Layer 4 of a small transformer language model trained on English Wikipedia (8 layers, counted from 0, width 64).
Take only the direct path to the model's output, skipping the later layers: a vector added to the residual stream pushes a token's score in proportion to its dot product with that token's output vector.

Output vectors of the tokens that the questions are about. A number n stands for (n - 128) times 0.02.
"00": 141, 149, 109, 191, 128, 111, 120, 182, 159, 72, 181, 126, 99, 169, 143, 126, 114, 112, 114, 184, 157, 113, 145, 143, 77, 132, 128, 97, 88, 187, 110, 92, 98, 126, 130, 137, 82, 126, 132, 152, 127, 109, 115, 118, 114, 123, 77, 158, 161, 100, 110, 142, 147, 131, 136, 143, 180, 138, 105, 125, 101, 114, 124, 109
"es ": 114, 111, 101, 103, 144, 125, 52, 81, 169, 133, 197, 109, 111, 106, 122, 142, 146, 127, 133, 95, 167, 146, 102, 114, 145, 159, 193, 84, 150, 97, 133, 129, 139, 83, 174, 102, 172, 131, 130, 125, 144, 97, 168, 123, 134, 116, 159, 176, 130, 96, 120, 93, 108, 128, 154, 145, 116, 173, 136, 132, 106, 92, 138, 114
"y ": 147, 92, 143, 99, 137, 117, 129, 91, 114, 120, 120, 96, 175, 95, 153, 154, 140, 112, 117, 97, 112, 156, 66, 115, 97, 187, 141, 144, 156, 119, 138, 125, 213, 93, 122, 126, 174, 100, 167, 118, 56, 115, 167, 159, 132, 79, 140, 153, 121, 92, 139, 129, 154, 108, 142, 118, 99, 144, 131, 100, 183, 124, 147, 142
"plac": 128, 128, 110, 186, 136, 143, 64, 132, 139, 141, 122, 145, 103, 146, 144, 95, 210, 85, 127, 95, 141, 87, 157, 65, 123, 83, 74, 100, 61, 150, 145, 180, 114, 135, 158, 158, 149, 83, 124, 97, 126, 187, 149, 125, 75, 166, 145, 126, 162, 147, 90, 136, 162, 140, 135, 163, 128, 104, 121, 129, 95, 148, 131, 138
"id ": 146, 136, 131, 122, 140, 62, 135, 81, 100, 108, 174, 94, 149, 127, 110, 167, 108, 86, 118, 147, 177, 162, 107, 123, 115, 111, 141, 123, 124, 64, 126, 137, 112, 160, 96, 127, 171, 108, 114, 126, 115, 141, 180, 143, 98, 150, 155, 104, 134, 152, 124, 155, 105, 118, 159, 107, 176, 111, 141, 103, 181, 136, 155, 88
"Yor": 82, 151, 92, 148, 128, 144, 141, 139, 135, 62, 135, 154, 89, 106, 97, 70, 168, 103, 146, 118, 133, 159, 136, 113, 157, 70, 67, 194, 137, 128, 127, 128, 110, 148, 100, 168, 129, 142, 128, 134, 117, 110, 110, 105, 134, 97, 97, 169, 196, 126, 155, 160, 142, 112, 140, 189, 89, 120, 98, 133, 146, 152, 166, 117
"including ": 110, 81, 158, 136, 125, 125, 82, 117, 129, 70, 216, 71, 166, 178, 115, 83, 136, 93, 164, 182, 149, 132, 182, 125, 151, 74, 163, 84, 100, 141, 41, 133, 121, 195, 73, 201, 237, 210, 119, 128, 130, 135, 157, 127, 163, 150, 63, 114, 89, 51, 117, 51, 130, 128, 120, 144, 198, 157, 94, 118, 45, 125, 197, 91
"born ": 118, 202, 159, 91, 69, 126, 99, 95, 125, 109, 90, 133, 207, 98, 115, 144, 178, 74, 143, 204, 195, 92, 151, 92, 171, 95, 39, 147, 63, 197, 124, 93, 157, 108, 154, 187, 197, 163, 155, 149, 98, 136, 133, 36, 103, 155, 62, 119, 157, 124, 138, 59, 153, 104, 121, 131, 114, 182, 128, 127, 80, 165, 194, 65
"pl": 108, 129, 173, 129, 158, 150, 109, 126, 109, 120, 142, 81, 108, 150, 136, 156, 177, 138, 134, 105, 115, 122, 188, 121, 114, 80, 97, 84, 74, 98, 119, 120, 151, 123, 174, 125, 186, 67, 136, 155, 132, 173, 77, 166, 119, 146, 129, 129, 184, 140, 138, 108, 148, 132, 125, 132, 113, 132, 129, 121, 62, 118, 97, 157
"″": 135, 159, 122, 157, 135, 122, 113, 149, 196, 42, 116, 141, 109, 149, 119, 126, 151, 139, 115, 102, 176, 116, 170, 124, 111, 133, 194, 140, 112, 147, 158, 75, 118, 136, 71, 174, 188, 178, 154, 156, 91, 132, 128, 155, 109, 105, 79, 104, 111, 39, 124, 77, 127, 152, 152, 159, 137, 77, 100, 106, 126, 163, 100, 112
"and ": 145, 54, 100, 83, 113, 118, 95, 142, 122, 85, 135, 132, 212, 163, 145, 127, 101, 102, 137, 175, 117, 113, 88, 182, 142, 141, 150, 113, 130, 89, 63, 212, 142, 124, 63, 159, 136, 178, 139, 185, 143, 177, 144, 105, 152, 123, 124, 111, 110, 94, 145, 159, 109, 96, 110, 141, 114, 143, 134, 140, 113, 94, 136, 118
"ust ": 144, 96, 120, 79, 109, 210, 92, 113, 150, 68, 150, 145, 124, 137, 142, 145, 149, 145, 105, 152, 190, 180, 112, 94, 101, 138, 193, 153, 154, 109, 93, 94, 135, 143, 111, 111, 177, 97, 141, 58, 101, 139, 165, 144, 105, 167, 113, 127, 111, 111, 138, 74, 129, 145, 144, 138, 177, 97, 129, 98, 127, 140, 177, 42
"s ": 189, 63, 143, 105, 110, 108, 128, 92, 154, 163, 101, 85, 127, 82, 113, 150, 170, 119, 94, 133, 155, 128, 101, 157, 120, 154, 178, 136, 133, 108, 134, 158, 145, 101, 141, 94, 157, 114, 174, 141, 110, 85, 118, 108, 152, 90, 109, 130, 172, 165, 138, 121, 157, 121, 151, 167, 113, 175, 134, 140, 83, 99, 79, 120
"erson": 124, 120, 115, 128, 58, 215, 69, 156, 138, 99, 141, 109, 143, 141, 115, 134, 152, 31, 109, 118, 141, 122, 103, 97, 195, 91, 133, 194, 83, 137, 41, 77, 67, 88, 173, 170, 109, 99, 136, 166, 100, 181, 179, 132, 86, 79, 80, 147, 132, 108, 193, 132, 164, 182, 143, 121, 156, 139, 119, 72, 190, 177, 167, 173
"&": 117, 161, 180, 148, 83, 90, 109, 136, 146, 53, 162, 174, 114, 153, 135, 106, 121, 125, 126, 149, 154, 136, 162, 110, 67, 181, 145, 161, 160, 148, 104, 89, 106, 122, 64, 157, 92, 168, 105, 114, 158, 154, 134, 178, 126, 108, 90, 154, 127, 100, 107, 86, 106, 147, 122, 113, 130, 165, 119, 83, 158, 109, 153, 133
"amp": 57, 133, 110, 145, 151, 169, 143, 126, 113, 141, 86, 172, 136, 127, 132, 139, 149, 125, 140, 98, 132, 161, 153, 128, 144, 112, 141, 118, 135, 127, 124, 123, 154, 155, 142, 132, 103, 149, 89, 138, 94, 172, 103, 59, 147, 140, 96, 145, 121, 138, 169, 106, 145, 177, 136, 104, 99, 93, 128, 92, 112, 124, 146, 98
"e": 87, 158, 121, 130, 158, 108, 84, 151, 106, 146, 182, 93, 115, 109, 159, 96, 130, 124, 167, 91, 143, 170, 113, 84, 139, 158, 129, 100, 139, 96, 133, 140, 147, 83, 165, 129, 95, 75, 183, 103, 128, 121, 104, 157, 155, 105, 196, 137, 125, 168, 128, 143, 85, 133, 110, 132, 140, 136, 131, 126, 115, 110, 157, 111
"Aug": 158, 158, 163, 163, 87, 211, 134, 170, 82, 53, 105, 168, 83, 167, 133, 150, 123, 138, 112, 159, 142, 141, 142, 112, 98, 56, 68, 177, 116, 119, 110, 82, 55, 125, 105, 161, 135, 157, 104, 170, 117, 164, 149, 101, 121, 124, 100, 103, 145, 129, 124, 141, 142, 137, 134, 186, 170, 55, 114, 126, 160, 114, 148, 95
":": 113, 122, 75, 159, 147, 149, 145, 109, 170, 166, 134, 121, 97, 112, 139, 153, 107, 161, 94, 115, 157, 83, 140, 92, 106, 104, 156, 74, 129, 185, 116, 117, 162, 126, 134, 120, 160, 136, 107, 151, 148, 97, 72, 119, 96, 158, 138, 130, 126, 114, 84, 126, 124, 143, 145, 153, 101, 161, 119, 113, 140, 150, 123, 165
"ship": 177, 188, 143, 156, 97, 184, 94, 153, 115, 183, 122, 116, 192, 116, 85, 103, 138, 99, 108, 124, 103, 56, 125, 117, 136, 128, 158, 159, 75, 174, 150, 82, 119, 90, 129, 133, 135, 124, 122, 70, 84, 117, 99, 68, 156, 102, 167, 140, 180, 144, 136, 79, 110, 171, 129, 167, 153, 134, 107, 112, 138, 160, 103, 163
"follow": 149, 134, 150, 133, 140, 156, 81, 157, 116, 89, 139, 163, 179, 134, 108, 119, 97, 108, 18, 138, 116, 151, 153, 142, 138, 141, 110, 86, 105, 85, 138, 170, 73, 191, 156, 146, 115, 128, 86, 72, 196, 141, 163, 146, 110, 175, 74, 126, 157, 190, 156, 61, 98, 122, 131, 137, 167, 90, 98, 125, 118, 156, 144, 103
"ild": 146, 137, 204, 124, 120, 120, 126, 101, 108, 129, 67, 90, 168, 152, 165, 51, 122, 88, 127, 93, 144, 132, 191, 109, 136, 147, 127, 148, 98, 160, 85, 82, 103, 126, 164, 171, 195, 82, 57, 110, 109, 155, 158, 103, 156, 117, 91, 146, 152, 106, 158, 160, 114, 185, 156, 116, 144, 75, 128, 91, 155, 162, 140, 110
"er ": 65, 123, 139, 91, 121, 160, 78, 75, 115, 148, 152, 82, 158, 122, 115, 169, 145, 119, 125, 82, 164, 133, 121, 171, 177, 184, 157, 175, 127, 149, 102, 156, 152, 100, 133, 116, 102, 90, 146, 126, 68, 154, 129, 87, 110, 96, 135, 119, 94, 134, 109, 144, 123, 150, 154, 139, 103, 145, 133, 135, 138, 154, 114, 161
"ial ": 141, 144, 122, 121, 145, 97, 80, 137, 152, 169, 147, 116, 193, 121, 131, 132, 139, 106, 112, 157, 152, 155, 78, 114, 119, 156, 169, 146, 121, 102, 173, 86, 152, 84, 91, 171, 178, 82, 170, 131, 73, 67, 109, 95, 122, 104, 79, 122, 134, 87, 89, 69, 84, 133, 148, 164, 205, 156, 125, 100, 222, 166, 156, 93
"ean ": 119, 92, 111, 112, 110, 139, 110, 115, 62, 162, 214, 163, 175, 162, 102, 94, 158, 114, 188, 174, 167, 179, 172, 78, 139, 132, 120, 129, 124, 121, 46, 7, 151, 95, 104, 160, 132, 108, 185, 88, 143, 117, 113, 140, 85, 114, 192, 150, 146, 123, 99, 86, 111, 122, 143, 137, 171, 120, 127, 100, 176, 117, 165, 83
"m": 162, 142, 131, 137, 171, 138, 130, 151, 93, 125, 153, 146, 164, 136, 159, 144, 160, 125, 139, 109, 113, 86, 85, 135, 162, 101, 129, 112, 125, 128, 171, 136, 131, 141, 137, 106, 99, 72, 115, 166, 119, 83, 126, 141, 127, 139, 133, 122, 98, 129, 159, 114, 102, 142, 122, 125, 108, 172, 130, 135, 90, 84, 62, 162
"form": 143, 146, 149, 148, 148, 99, 112, 162, 155, 144, 131, 142, 130, 133, 126, 128, 151, 112, 73, 91, 133, 100, 89, 161, 155, 103, 70, 85, 52, 77, 120, 112, 94, 113, 158, 180, 151, 126, 100, 153, 115, 116, 178, 99, 141, 175, 128, 96, 160, 111, 148, 80, 148, 140, 131, 119, 131, 194, 126, 141, 98, 172, 116, 177
"evel": 117, 131, 125, 76, 75, 139, 134, 136, 100, 69, 200, 188, 72, 174, 126, 96, 116, 80, 145, 155, 153, 155, 157, 72, 150, 114, 112, 102, 138, 169, 50, 113, 144, 142, 196, 133, 105, 121, 67, 72, 123, 153, 102, 162, 96, 101, 105, 212, 203, 128, 114, 101, 133, 204, 158, 175, 111, 82, 117, 107, 150, 124, 175, 136
"s": 181, 92, 103, 140, 146, 119, 135, 139, 152, 213, 106, 120, 156, 95, 113, 108, 152, 105, 126, 127, 108, 118, 81, 141, 129, 125, 146, 162, 144, 99, 147, 169, 118, 122, 146, 115, 112, 114, 142, 149, 112, 75, 119, 154, 139, 120, 136, 96, 130, 190, 150, 125, 131, 162, 121, 136, 116, 122, 130, 143, 53, 85, 97, 137
"ber ": 113, 180, 175, 123, 121, 66, 90, 104, 92, 118, 177, 101, 139, 152, 82, 128, 169, 84, 60, 119, 152, 127, 171, 61, 180, 143, 188, 128, 125, 123, 92, 92, 163, 175, 65, 137, 150, 94, 143, 162, 95, 133, 157, 116, 131, 111, 109, 95, 106, 151, 116, 68, 175, 149, 158, 157, 141, 149, 123, 110, 114, 167, 157, 140

Each question shows what one neuron of this layer's MLP adds at an activation of 1. A number n stands for (n - 128) times 0.0089.

n231: 158, 168, 107, 86, 141, 110, 161, 125, 137, 114, 142, 130, 106, 100, 134, 116, 121, 134, 110, 118, 96, 89, 170, 146, 98, 111, 100, 131, 125, 123, 169, 138, 180, 136, 150, 81, 113, 145, 101, 127, 139, 151, 133, 167, 131, 122, 77, 145, 101, 126, 128, 143, 114, 152, 124, 107, 91, 106, 119, 136, 152, 162, 120, 113
Pushed down most: "ean "

n19: 122, 142, 106, 119, 135, 157, 99, 140, 122, 55, 167, 130, 110, 98, 128, 139, 109, 146, 152, 124, 114, 101, 116, 121, 150, 143, 141, 163, 155, 132, 116, 97, 165, 121, 139, 120, 125, 162, 90, 116, 136, 120, 181, 122, 94, 125, 125, 81, 127, 114, 117, 157, 112, 125, 142, 147, 150, 137, 168, 155, 136, 92, 153, 110
Which of these tokens does it push up most? "ust "

n76: 131, 73, 112, 126, 157, 93, 96, 123, 132, 123, 161, 82, 139, 130, 89, 118, 146, 113, 95, 90, 114, 126, 142, 131, 129, 147, 122, 88, 109, 119, 197, 170, 110, 165, 132, 163, 113, 88, 142, 132, 184, 159, 128, 176, 164, 146, 130, 149, 133, 168, 112, 84, 120, 157, 128, 81, 140, 130, 115, 158, 146, 108, 117, 128
Which of these tokens does it push up most? "follow"

n94: 112, 133, 156, 98, 123, 91, 136, 107, 158, 64, 68, 132, 117, 135, 110, 94, 117, 96, 125, 117, 98, 134, 100, 129, 111, 160, 142, 90, 130, 124, 160, 68, 144, 162, 193, 170, 147, 117, 183, 174, 161, 132, 150, 143, 152, 140, 184, 146, 119, 106, 181, 91, 173, 127, 88, 98, 91, 81, 123, 144, 78, 165, 122, 79
Pushed down most: "er "

n63: 98, 172, 176, 121, 118, 151, 198, 106, 149, 134, 107, 93, 128, 130, 131, 154, 123, 121, 146, 130, 105, 149, 65, 132, 130, 136, 99, 114, 96, 168, 118, 99, 166, 141, 120, 88, 107, 174, 168, 112, 119, 140, 112, 96, 161, 93, 149, 142, 146, 143, 93, 117, 136, 90, 73, 132, 65, 131, 147, 98, 126, 139, 117, 128
Which two tokens does it push up most, strongest first? "born ", "y "

n249: 207, 97, 123, 120, 127, 153, 124, 168, 159, 121, 79, 158, 106, 76, 118, 199, 64, 167, 140, 96, 120, 157, 180, 95, 110, 130, 79, 71, 126, 65, 108, 156, 103, 128, 84, 107, 146, 184, 114, 147, 108, 157, 90, 116, 124, 134, 117, 160, 122, 89, 81, 119, 83, 65, 129, 86, 119, 122, 123, 99, 164, 78, 117, 119
Pushed down most: "ber "

n135: 115, 101, 112, 162, 137, 117, 116, 120, 172, 130, 150, 107, 160, 58, 149, 189, 161, 159, 139, 149, 120, 175, 111, 88, 96, 111, 77, 82, 96, 103, 98, 124, 143, 101, 169, 94, 159, 95, 150, 143, 174, 132, 151, 166, 169, 149, 127, 119, 174, 186, 174, 152, 154, 113, 109, 113, 137, 122, 104, 136, 137, 116, 101, 120
Pushed down most: "″"

n139: 121, 141, 114, 154, 95, 142, 131, 142, 138, 79, 133, 106, 126, 125, 132, 161, 140, 135, 148, 163, 130, 109, 129, 94, 156, 165, 111, 136, 122, 112, 77, 128, 154, 133, 110, 117, 112, 153, 92, 125, 117, 126, 162, 113, 85, 136, 124, 128, 90, 103, 129, 133, 125, 127, 180, 146, 157, 107, 145, 125, 182, 152, 138, 105
Pushed down most: "s"

n43: 143, 134, 86, 112, 156, 150, 213, 171, 113, 111, 127, 127, 120, 108, 162, 111, 122, 157, 145, 160, 135, 174, 104, 135, 130, 139, 158, 118, 76, 131, 147, 81, 148, 90, 107, 163, 145, 156, 121, 125, 144, 104, 174, 102, 169, 83, 135, 148, 161, 100, 99, 151, 107, 126, 150, 103, 137, 143, 162, 151, 166, 109, 116, 118
Pushed down most: "plac"

n32: 101, 99, 132, 138, 149, 131, 161, 119, 151, 153, 121, 107, 106, 149, 126, 124, 117, 124, 72, 188, 110, 106, 161, 119, 171, 136, 84, 138, 157, 152, 82, 165, 100, 76, 172, 97, 131, 144, 158, 131, 125, 146, 96, 118, 95, 132, 151, 171, 100, 151, 129, 58, 137, 125, 122, 113, 141, 92, 139, 135, 113, 102, 96, 111
Which of these tokens does it push up most? "evel"

n141: 112, 137, 158, 95, 107, 133, 149, 95, 161, 162, 138, 135, 147, 151, 131, 47, 107, 120, 116, 134, 98, 125, 155, 103, 130, 112, 96, 136, 159, 152, 128, 96, 131, 114, 166, 147, 140, 139, 124, 137, 109, 95, 114, 122, 126, 170, 92, 133, 61, 109, 111, 145, 113, 129, 120, 109, 105, 164, 120, 104, 149, 146, 77, 149
Which of these tokens does it push up most? "ild"

n159: 104, 66, 118, 90, 126, 111, 77, 124, 131, 128, 151, 139, 152, 151, 129, 143, 130, 81, 98, 102, 111, 109, 127, 129, 147, 161, 175, 157, 124, 150, 162, 108, 156, 142, 127, 104, 137, 175, 158, 153, 98, 92, 111, 129, 148, 104, 173, 138, 126, 166, 151, 127, 144, 152, 139, 180, 127, 136, 137, 127, 140, 114, 81, 134
Which of these tokens does it push up most? "s "

n163: 121, 163, 123, 116, 134, 167, 80, 103, 162, 133, 158, 135, 110, 122, 117, 133, 105, 101, 91, 74, 128, 105, 167, 177, 109, 118, 79, 140, 181, 160, 120, 113, 189, 143, 113, 174, 132, 145, 106, 165, 99, 163, 88, 119, 148, 156, 150, 122, 115, 108, 102, 107, 106, 157, 118, 128, 122, 134, 118, 104, 117, 89, 130, 115
Pushed down most: "s "

n6: 125, 143, 109, 130, 117, 152, 115, 115, 140, 118, 152, 131, 117, 179, 128, 124, 137, 137, 142, 117, 110, 127, 118, 135, 104, 121, 106, 115, 110, 72, 149, 109, 146, 141, 127, 166, 112, 141, 154, 121, 122, 113, 134, 150, 124, 116, 155, 121, 168, 151, 125, 132, 92, 129, 164, 131, 131, 121, 132, 119, 127, 146, 123, 104
Which two tokens does it push up most, strongest first? "ean ", "e"

n247: 149, 159, 108, 161, 132, 142, 127, 139, 136, 103, 129, 145, 133, 177, 157, 124, 129, 124, 172, 181, 148, 132, 147, 105, 120, 154, 118, 129, 112, 100, 130, 124, 120, 123, 136, 108, 108, 124, 124, 139, 134, 144, 85, 120, 125, 106, 117, 145, 126, 132, 111, 129, 115, 109, 182, 121, 126, 121, 109, 97, 126, 125, 125, 108
Which of these tokens does it push up most? "00"

n207: 114, 58, 88, 140, 143, 96, 137, 174, 79, 143, 73, 149, 128, 122, 130, 117, 155, 136, 166, 158, 138, 146, 125, 141, 122, 72, 136, 125, 146, 125, 132, 145, 192, 183, 143, 133, 107, 134, 124, 195, 144, 153, 120, 96, 136, 183, 143, 109, 144, 136, 106, 104, 152, 91, 135, 85, 76, 133, 210, 52, 109, 175, 113, 77
Pushed down most: "ship"

n212: 126, 125, 149, 128, 133, 62, 148, 114, 158, 158, 107, 82, 92, 166, 127, 160, 127, 143, 117, 118, 131, 74, 111, 153, 148, 149, 104, 147, 162, 73, 117, 149, 156, 161, 148, 132, 92, 125, 125, 135, 129, 161, 130, 100, 133, 128, 126, 186, 174, 183, 100, 101, 143, 111, 125, 206, 92, 137, 141, 115, 131, 146, 119, 107
Which of these tokens does it push up most? "s "

n162: 112, 105, 123, 109, 163, 123, 113, 132, 115, 124, 121, 105, 122, 105, 86, 156, 116, 129, 164, 161, 135, 91, 110, 124, 117, 110, 111, 118, 139, 96, 97, 122, 135, 128, 185, 105, 138, 133, 116, 95, 170, 128, 119, 97, 132, 107, 154, 139, 168, 189, 173, 134, 106, 140, 191, 114, 144, 95, 145, 143, 125, 154, 128, 149
Pushed down most: "″"

n67: 113, 100, 96, 129, 165, 140, 64, 107, 104, 138, 99, 115, 148, 129, 133, 171, 119, 126, 149, 134, 164, 110, 141, 125, 119, 110, 148, 134, 107, 144, 112, 100, 118, 127, 112, 102, 142, 194, 111, 81, 118, 108, 120, 145, 161, 107, 132, 132, 108, 151, 106, 154, 102, 141, 93, 136, 81, 145, 131, 128, 105, 86, 149, 105
Which two tokens does it push up most, strongest first? "including ", "es "

n137: 161, 120, 150, 164, 100, 95, 134, 142, 98, 112, 65, 96, 115, 133, 97, 157, 142, 156, 175, 107, 82, 129, 111, 74, 109, 131, 114, 100, 158, 113, 120, 200, 172, 164, 82, 137, 124, 145, 149, 118, 80, 176, 127, 130, 149, 106, 141, 152, 126, 91, 149, 136, 120, 118, 105, 157, 136, 157, 155, 105, 124, 184, 130, 128
Which of these tokens does it push up most? "y "

n125: 149, 78, 108, 113, 129, 124, 98, 113, 168, 140, 98, 134, 162, 147, 138, 127, 116, 152, 117, 117, 154, 101, 96, 146, 103, 123, 152, 131, 140, 121, 108, 131, 172, 105, 151, 104, 138, 148, 173, 113, 124, 116, 144, 123, 102, 116, 141, 129, 147, 124, 121, 128, 94, 110, 145, 89, 121, 98, 128, 111, 138, 120, 178, 132
Which of these tokens does it push up most? "y "

n29: 171, 157, 115, 130, 154, 179, 150, 80, 153, 121, 148, 101, 109, 125, 130, 166, 133, 130, 113, 127, 118, 127, 150, 107, 137, 119, 129, 115, 176, 119, 130, 133, 137, 47, 170, 141, 134, 151, 129, 58, 138, 136, 161, 152, 142, 164, 92, 140, 146, 153, 112, 153, 157, 126, 190, 165, 120, 146, 159, 214, 146, 132, 110, 128
Which of these tokens does it push up most? "es "

n81: 125, 133, 109, 124, 133, 146, 152, 153, 139, 143, 158, 117, 95, 110, 144, 105, 169, 116, 157, 135, 107, 108, 158, 138, 156, 165, 155, 95, 103, 111, 146, 122, 121, 134, 142, 143, 126, 98, 162, 107, 106, 118, 125, 109, 164, 96, 125, 126, 114, 128, 129, 153, 122, 142, 146, 119, 130, 96, 107, 109, 144, 112, 91, 134
Which two tokens does it push up most, strongest first? "e", "ship"

n75: 148, 108, 131, 116, 138, 126, 129, 109, 127, 158, 105, 127, 148, 113, 106, 161, 140, 126, 91, 127, 109, 154, 125, 140, 145, 82, 121, 155, 147, 106, 163, 135, 176, 128, 148, 105, 104, 151, 135, 125, 124, 149, 103, 151, 156, 155, 120, 122, 111, 178, 123, 113, 94, 138, 112, 118, 85, 88, 129, 99, 146, 125, 123, 124
Which two tokens does it push up most, strongest first? "s", "amp"

n53: 151, 95, 130, 182, 134, 126, 117, 144, 125, 144, 147, 149, 127, 128, 113, 153, 146, 150, 70, 125, 139, 134, 117, 154, 145, 111, 142, 153, 141, 99, 94, 120, 175, 126, 99, 100, 125, 138, 145, 131, 98, 115, 156, 162, 156, 126, 121, 107, 173, 128, 97, 70, 106, 138, 178, 77, 106, 129, 153, 108, 133, 124, 161, 83
Which of these tokens does it push up most? "ust "

n130: 108, 128, 188, 197, 140, 117, 112, 115, 141, 92, 161, 110, 197, 93, 168, 120, 116, 107, 125, 162, 112, 104, 90, 148, 94, 133, 89, 138, 167, 104, 145, 149, 120, 165, 116, 101, 110, 88, 121, 136, 133, 129, 175, 120, 159, 151, 70, 152, 135, 120, 116, 111, 155, 93, 89, 120, 162, 136, 131, 136, 148, 123, 113, 95
Which of these tokens does it push up most? "follow"

n156: 85, 155, 146, 123, 145, 130, 81, 133, 130, 149, 107, 141, 105, 145, 137, 147, 150, 202, 156, 77, 138, 89, 146, 165, 187, 93, 162, 140, 157, 109, 106, 63, 140, 154, 131, 109, 116, 89, 156, 86, 116, 158, 140, 107, 146, 122, 102, 149, 104, 127, 123, 143, 158, 107, 74, 159, 126, 163, 118, 155, 117, 115, 130, 116
Which of these tokens does it push up most? "er "

n58: 112, 154, 139, 118, 163, 145, 163, 118, 115, 113, 124, 111, 157, 123, 132, 153, 173, 158, 130, 107, 106, 81, 109, 134, 133, 108, 114, 112, 145, 127, 139, 121, 143, 157, 126, 100, 142, 105, 120, 141, 96, 129, 112, 98, 135, 139, 101, 166, 124, 111, 119, 128, 126, 110, 60, 103, 131, 147, 145, 97, 155, 141, 120, 147
Which of these tokens does it push up most? "m"

n11: 107, 117, 106, 125, 42, 123, 129, 184, 102, 184, 138, 93, 128, 148, 99, 102, 151, 169, 173, 186, 114, 165, 98, 137, 154, 97, 117, 116, 131, 127, 97, 168, 127, 120, 129, 146, 178, 97, 111, 113, 160, 106, 157, 116, 152, 146, 147, 115, 133, 134, 162, 155, 187, 128, 177, 120, 114, 139, 145, 110, 106, 144, 111, 124
Pushed down most: "″"

n185: 118, 138, 88, 93, 155, 139, 93, 113, 100, 95, 196, 116, 119, 133, 97, 132, 136, 164, 96, 136, 127, 107, 140, 101, 95, 108, 103, 115, 150, 124, 112, 162, 171, 151, 130, 159, 176, 126, 104, 118, 117, 116, 116, 133, 171, 167, 95, 79, 50, 149, 139, 156, 139, 120, 91, 154, 149, 78, 129, 196, 76, 106, 135, 111
Pushed down most: "erson"

n179: 98, 129, 173, 84, 175, 137, 162, 123, 106, 118, 89, 103, 115, 142, 101, 105, 153, 121, 92, 135, 94, 100, 127, 167, 130, 153, 116, 154, 157, 124, 136, 94, 161, 129, 116, 98, 152, 95, 125, 160, 145, 110, 129, 143, 122, 151, 168, 159, 93, 171, 116, 100, 137, 134, 109, 77, 112, 94, 130, 112, 182, 120, 122, 125
Which of these tokens does it push up most? "y "

n147: 126, 155, 107, 167, 154, 84, 130, 114, 144, 147, 118, 102, 136, 132, 145, 140, 90, 123, 149, 111, 157, 129, 86, 170, 143, 138, 126, 146, 112, 129, 134, 94, 170, 82, 152, 130, 173, 87, 173, 142, 183, 104, 89, 133, 156, 110, 125, 77, 93, 97, 108, 109, 81, 138, 159, 104, 176, 129, 186, 142, 94, 112, 139, 149
Which of these tokens does it push up most? "ial "

n217: 95, 150, 127, 123, 127, 177, 128, 158, 97, 106, 158, 149, 109, 133, 135, 166, 155, 122, 148, 73, 144, 129, 160, 125, 60, 128, 101, 142, 123, 138, 161, 103, 80, 107, 159, 152, 137, 91, 109, 139, 133, 152, 139, 168, 131, 140, 114, 41, 68, 127, 124, 155, 142, 125, 79, 155, 137, 147, 109, 94, 140, 132, 119, 107
Pushed down most: "s "

n160: 130, 133, 136, 153, 163, 108, 145, 156, 147, 123, 105, 166, 125, 120, 101, 153, 101, 152, 117, 104, 153, 128, 140, 116, 88, 117, 117, 118, 130, 87, 159, 134, 127, 144, 94, 150, 144, 144, 157, 120, 129, 124, 133, 138, 129, 110, 125, 126, 123, 127, 155, 145, 126, 153, 93, 133, 119, 110, 123, 142, 143, 137, 112, 105
Which of these tokens does it push up most? "″"

n245: 107, 112, 131, 92, 137, 129, 177, 123, 87, 130, 132, 155, 103, 122, 128, 137, 149, 111, 132, 104, 103, 92, 105, 122, 116, 117, 123, 126, 152, 108, 148, 96, 101, 115, 142, 129, 139, 137, 156, 152, 138, 136, 143, 131, 138, 140, 143, 117, 148, 133, 128, 137, 91, 146, 86, 150, 130, 157, 129, 180, 123, 139, 128, 133
Pushed down most: "including "

n227: 156, 105, 148, 119, 169, 125, 116, 109, 88, 127, 127, 135, 114, 150, 131, 139, 170, 129, 124, 101, 169, 84, 150, 124, 116, 114, 105, 138, 148, 117, 112, 111, 117, 129, 108, 137, 131, 79, 160, 167, 80, 124, 174, 132, 170, 88, 128, 113, 157, 142, 140, 134, 177, 113, 104, 77, 143, 95, 87, 113, 115, 138, 140, 118
Pushed down most: ":"

n31: 134, 106, 109, 134, 165, 171, 125, 142, 125, 93, 108, 99, 103, 122, 119, 121, 152, 121, 165, 133, 84, 151, 179, 92, 148, 88, 117, 73, 148, 98, 181, 108, 106, 74, 136, 99, 155, 178, 114, 114, 139, 140, 132, 148, 165, 122, 101, 123, 96, 146, 125, 143, 125, 95, 98, 157, 138, 164, 153, 158, 123, 92, 102, 123
Which of these tokens does it push up most? "pl"

n242: 166, 151, 149, 123, 164, 109, 116, 163, 124, 131, 121, 112, 154, 143, 138, 127, 119, 150, 102, 121, 78, 112, 119, 97, 117, 157, 149, 95, 110, 169, 107, 92, 142, 134, 169, 146, 104, 95, 105, 119, 91, 115, 100, 174, 141, 110, 128, 163, 131, 122, 133, 123, 130, 150, 110, 130, 137, 154, 101, 77, 109, 169, 122, 168
Which two tokens does it push up most, strongest first? "ship", "ild"

n96: 131, 146, 95, 128, 112, 157, 87, 123, 144, 112, 174, 114, 129, 151, 148, 135, 129, 140, 126, 108, 93, 109, 121, 94, 150, 143, 104, 127, 121, 70, 133, 111, 94, 126, 131, 159, 106, 109, 175, 127, 151, 120, 137, 119, 153, 196, 124, 134, 103, 170, 102, 95, 121, 125, 161, 129, 133, 191, 123, 185, 124, 115, 91, 109
Which of these tokens does it push up most? "form"

n7: 110, 159, 85, 107, 98, 88, 84, 168, 58, 152, 142, 153, 135, 153, 112, 155, 109, 130, 104, 78, 111, 140, 211, 115, 91, 159, 74, 104, 109, 50, 122, 168, 147, 121, 147, 152, 155, 175, 133, 119, 146, 108, 94, 141, 172, 119, 128, 134, 78, 176, 102, 128, 174, 137, 146, 112, 120, 149, 73, 111, 133, 144, 109, 89
Which of these tokens does it push up most? "follow"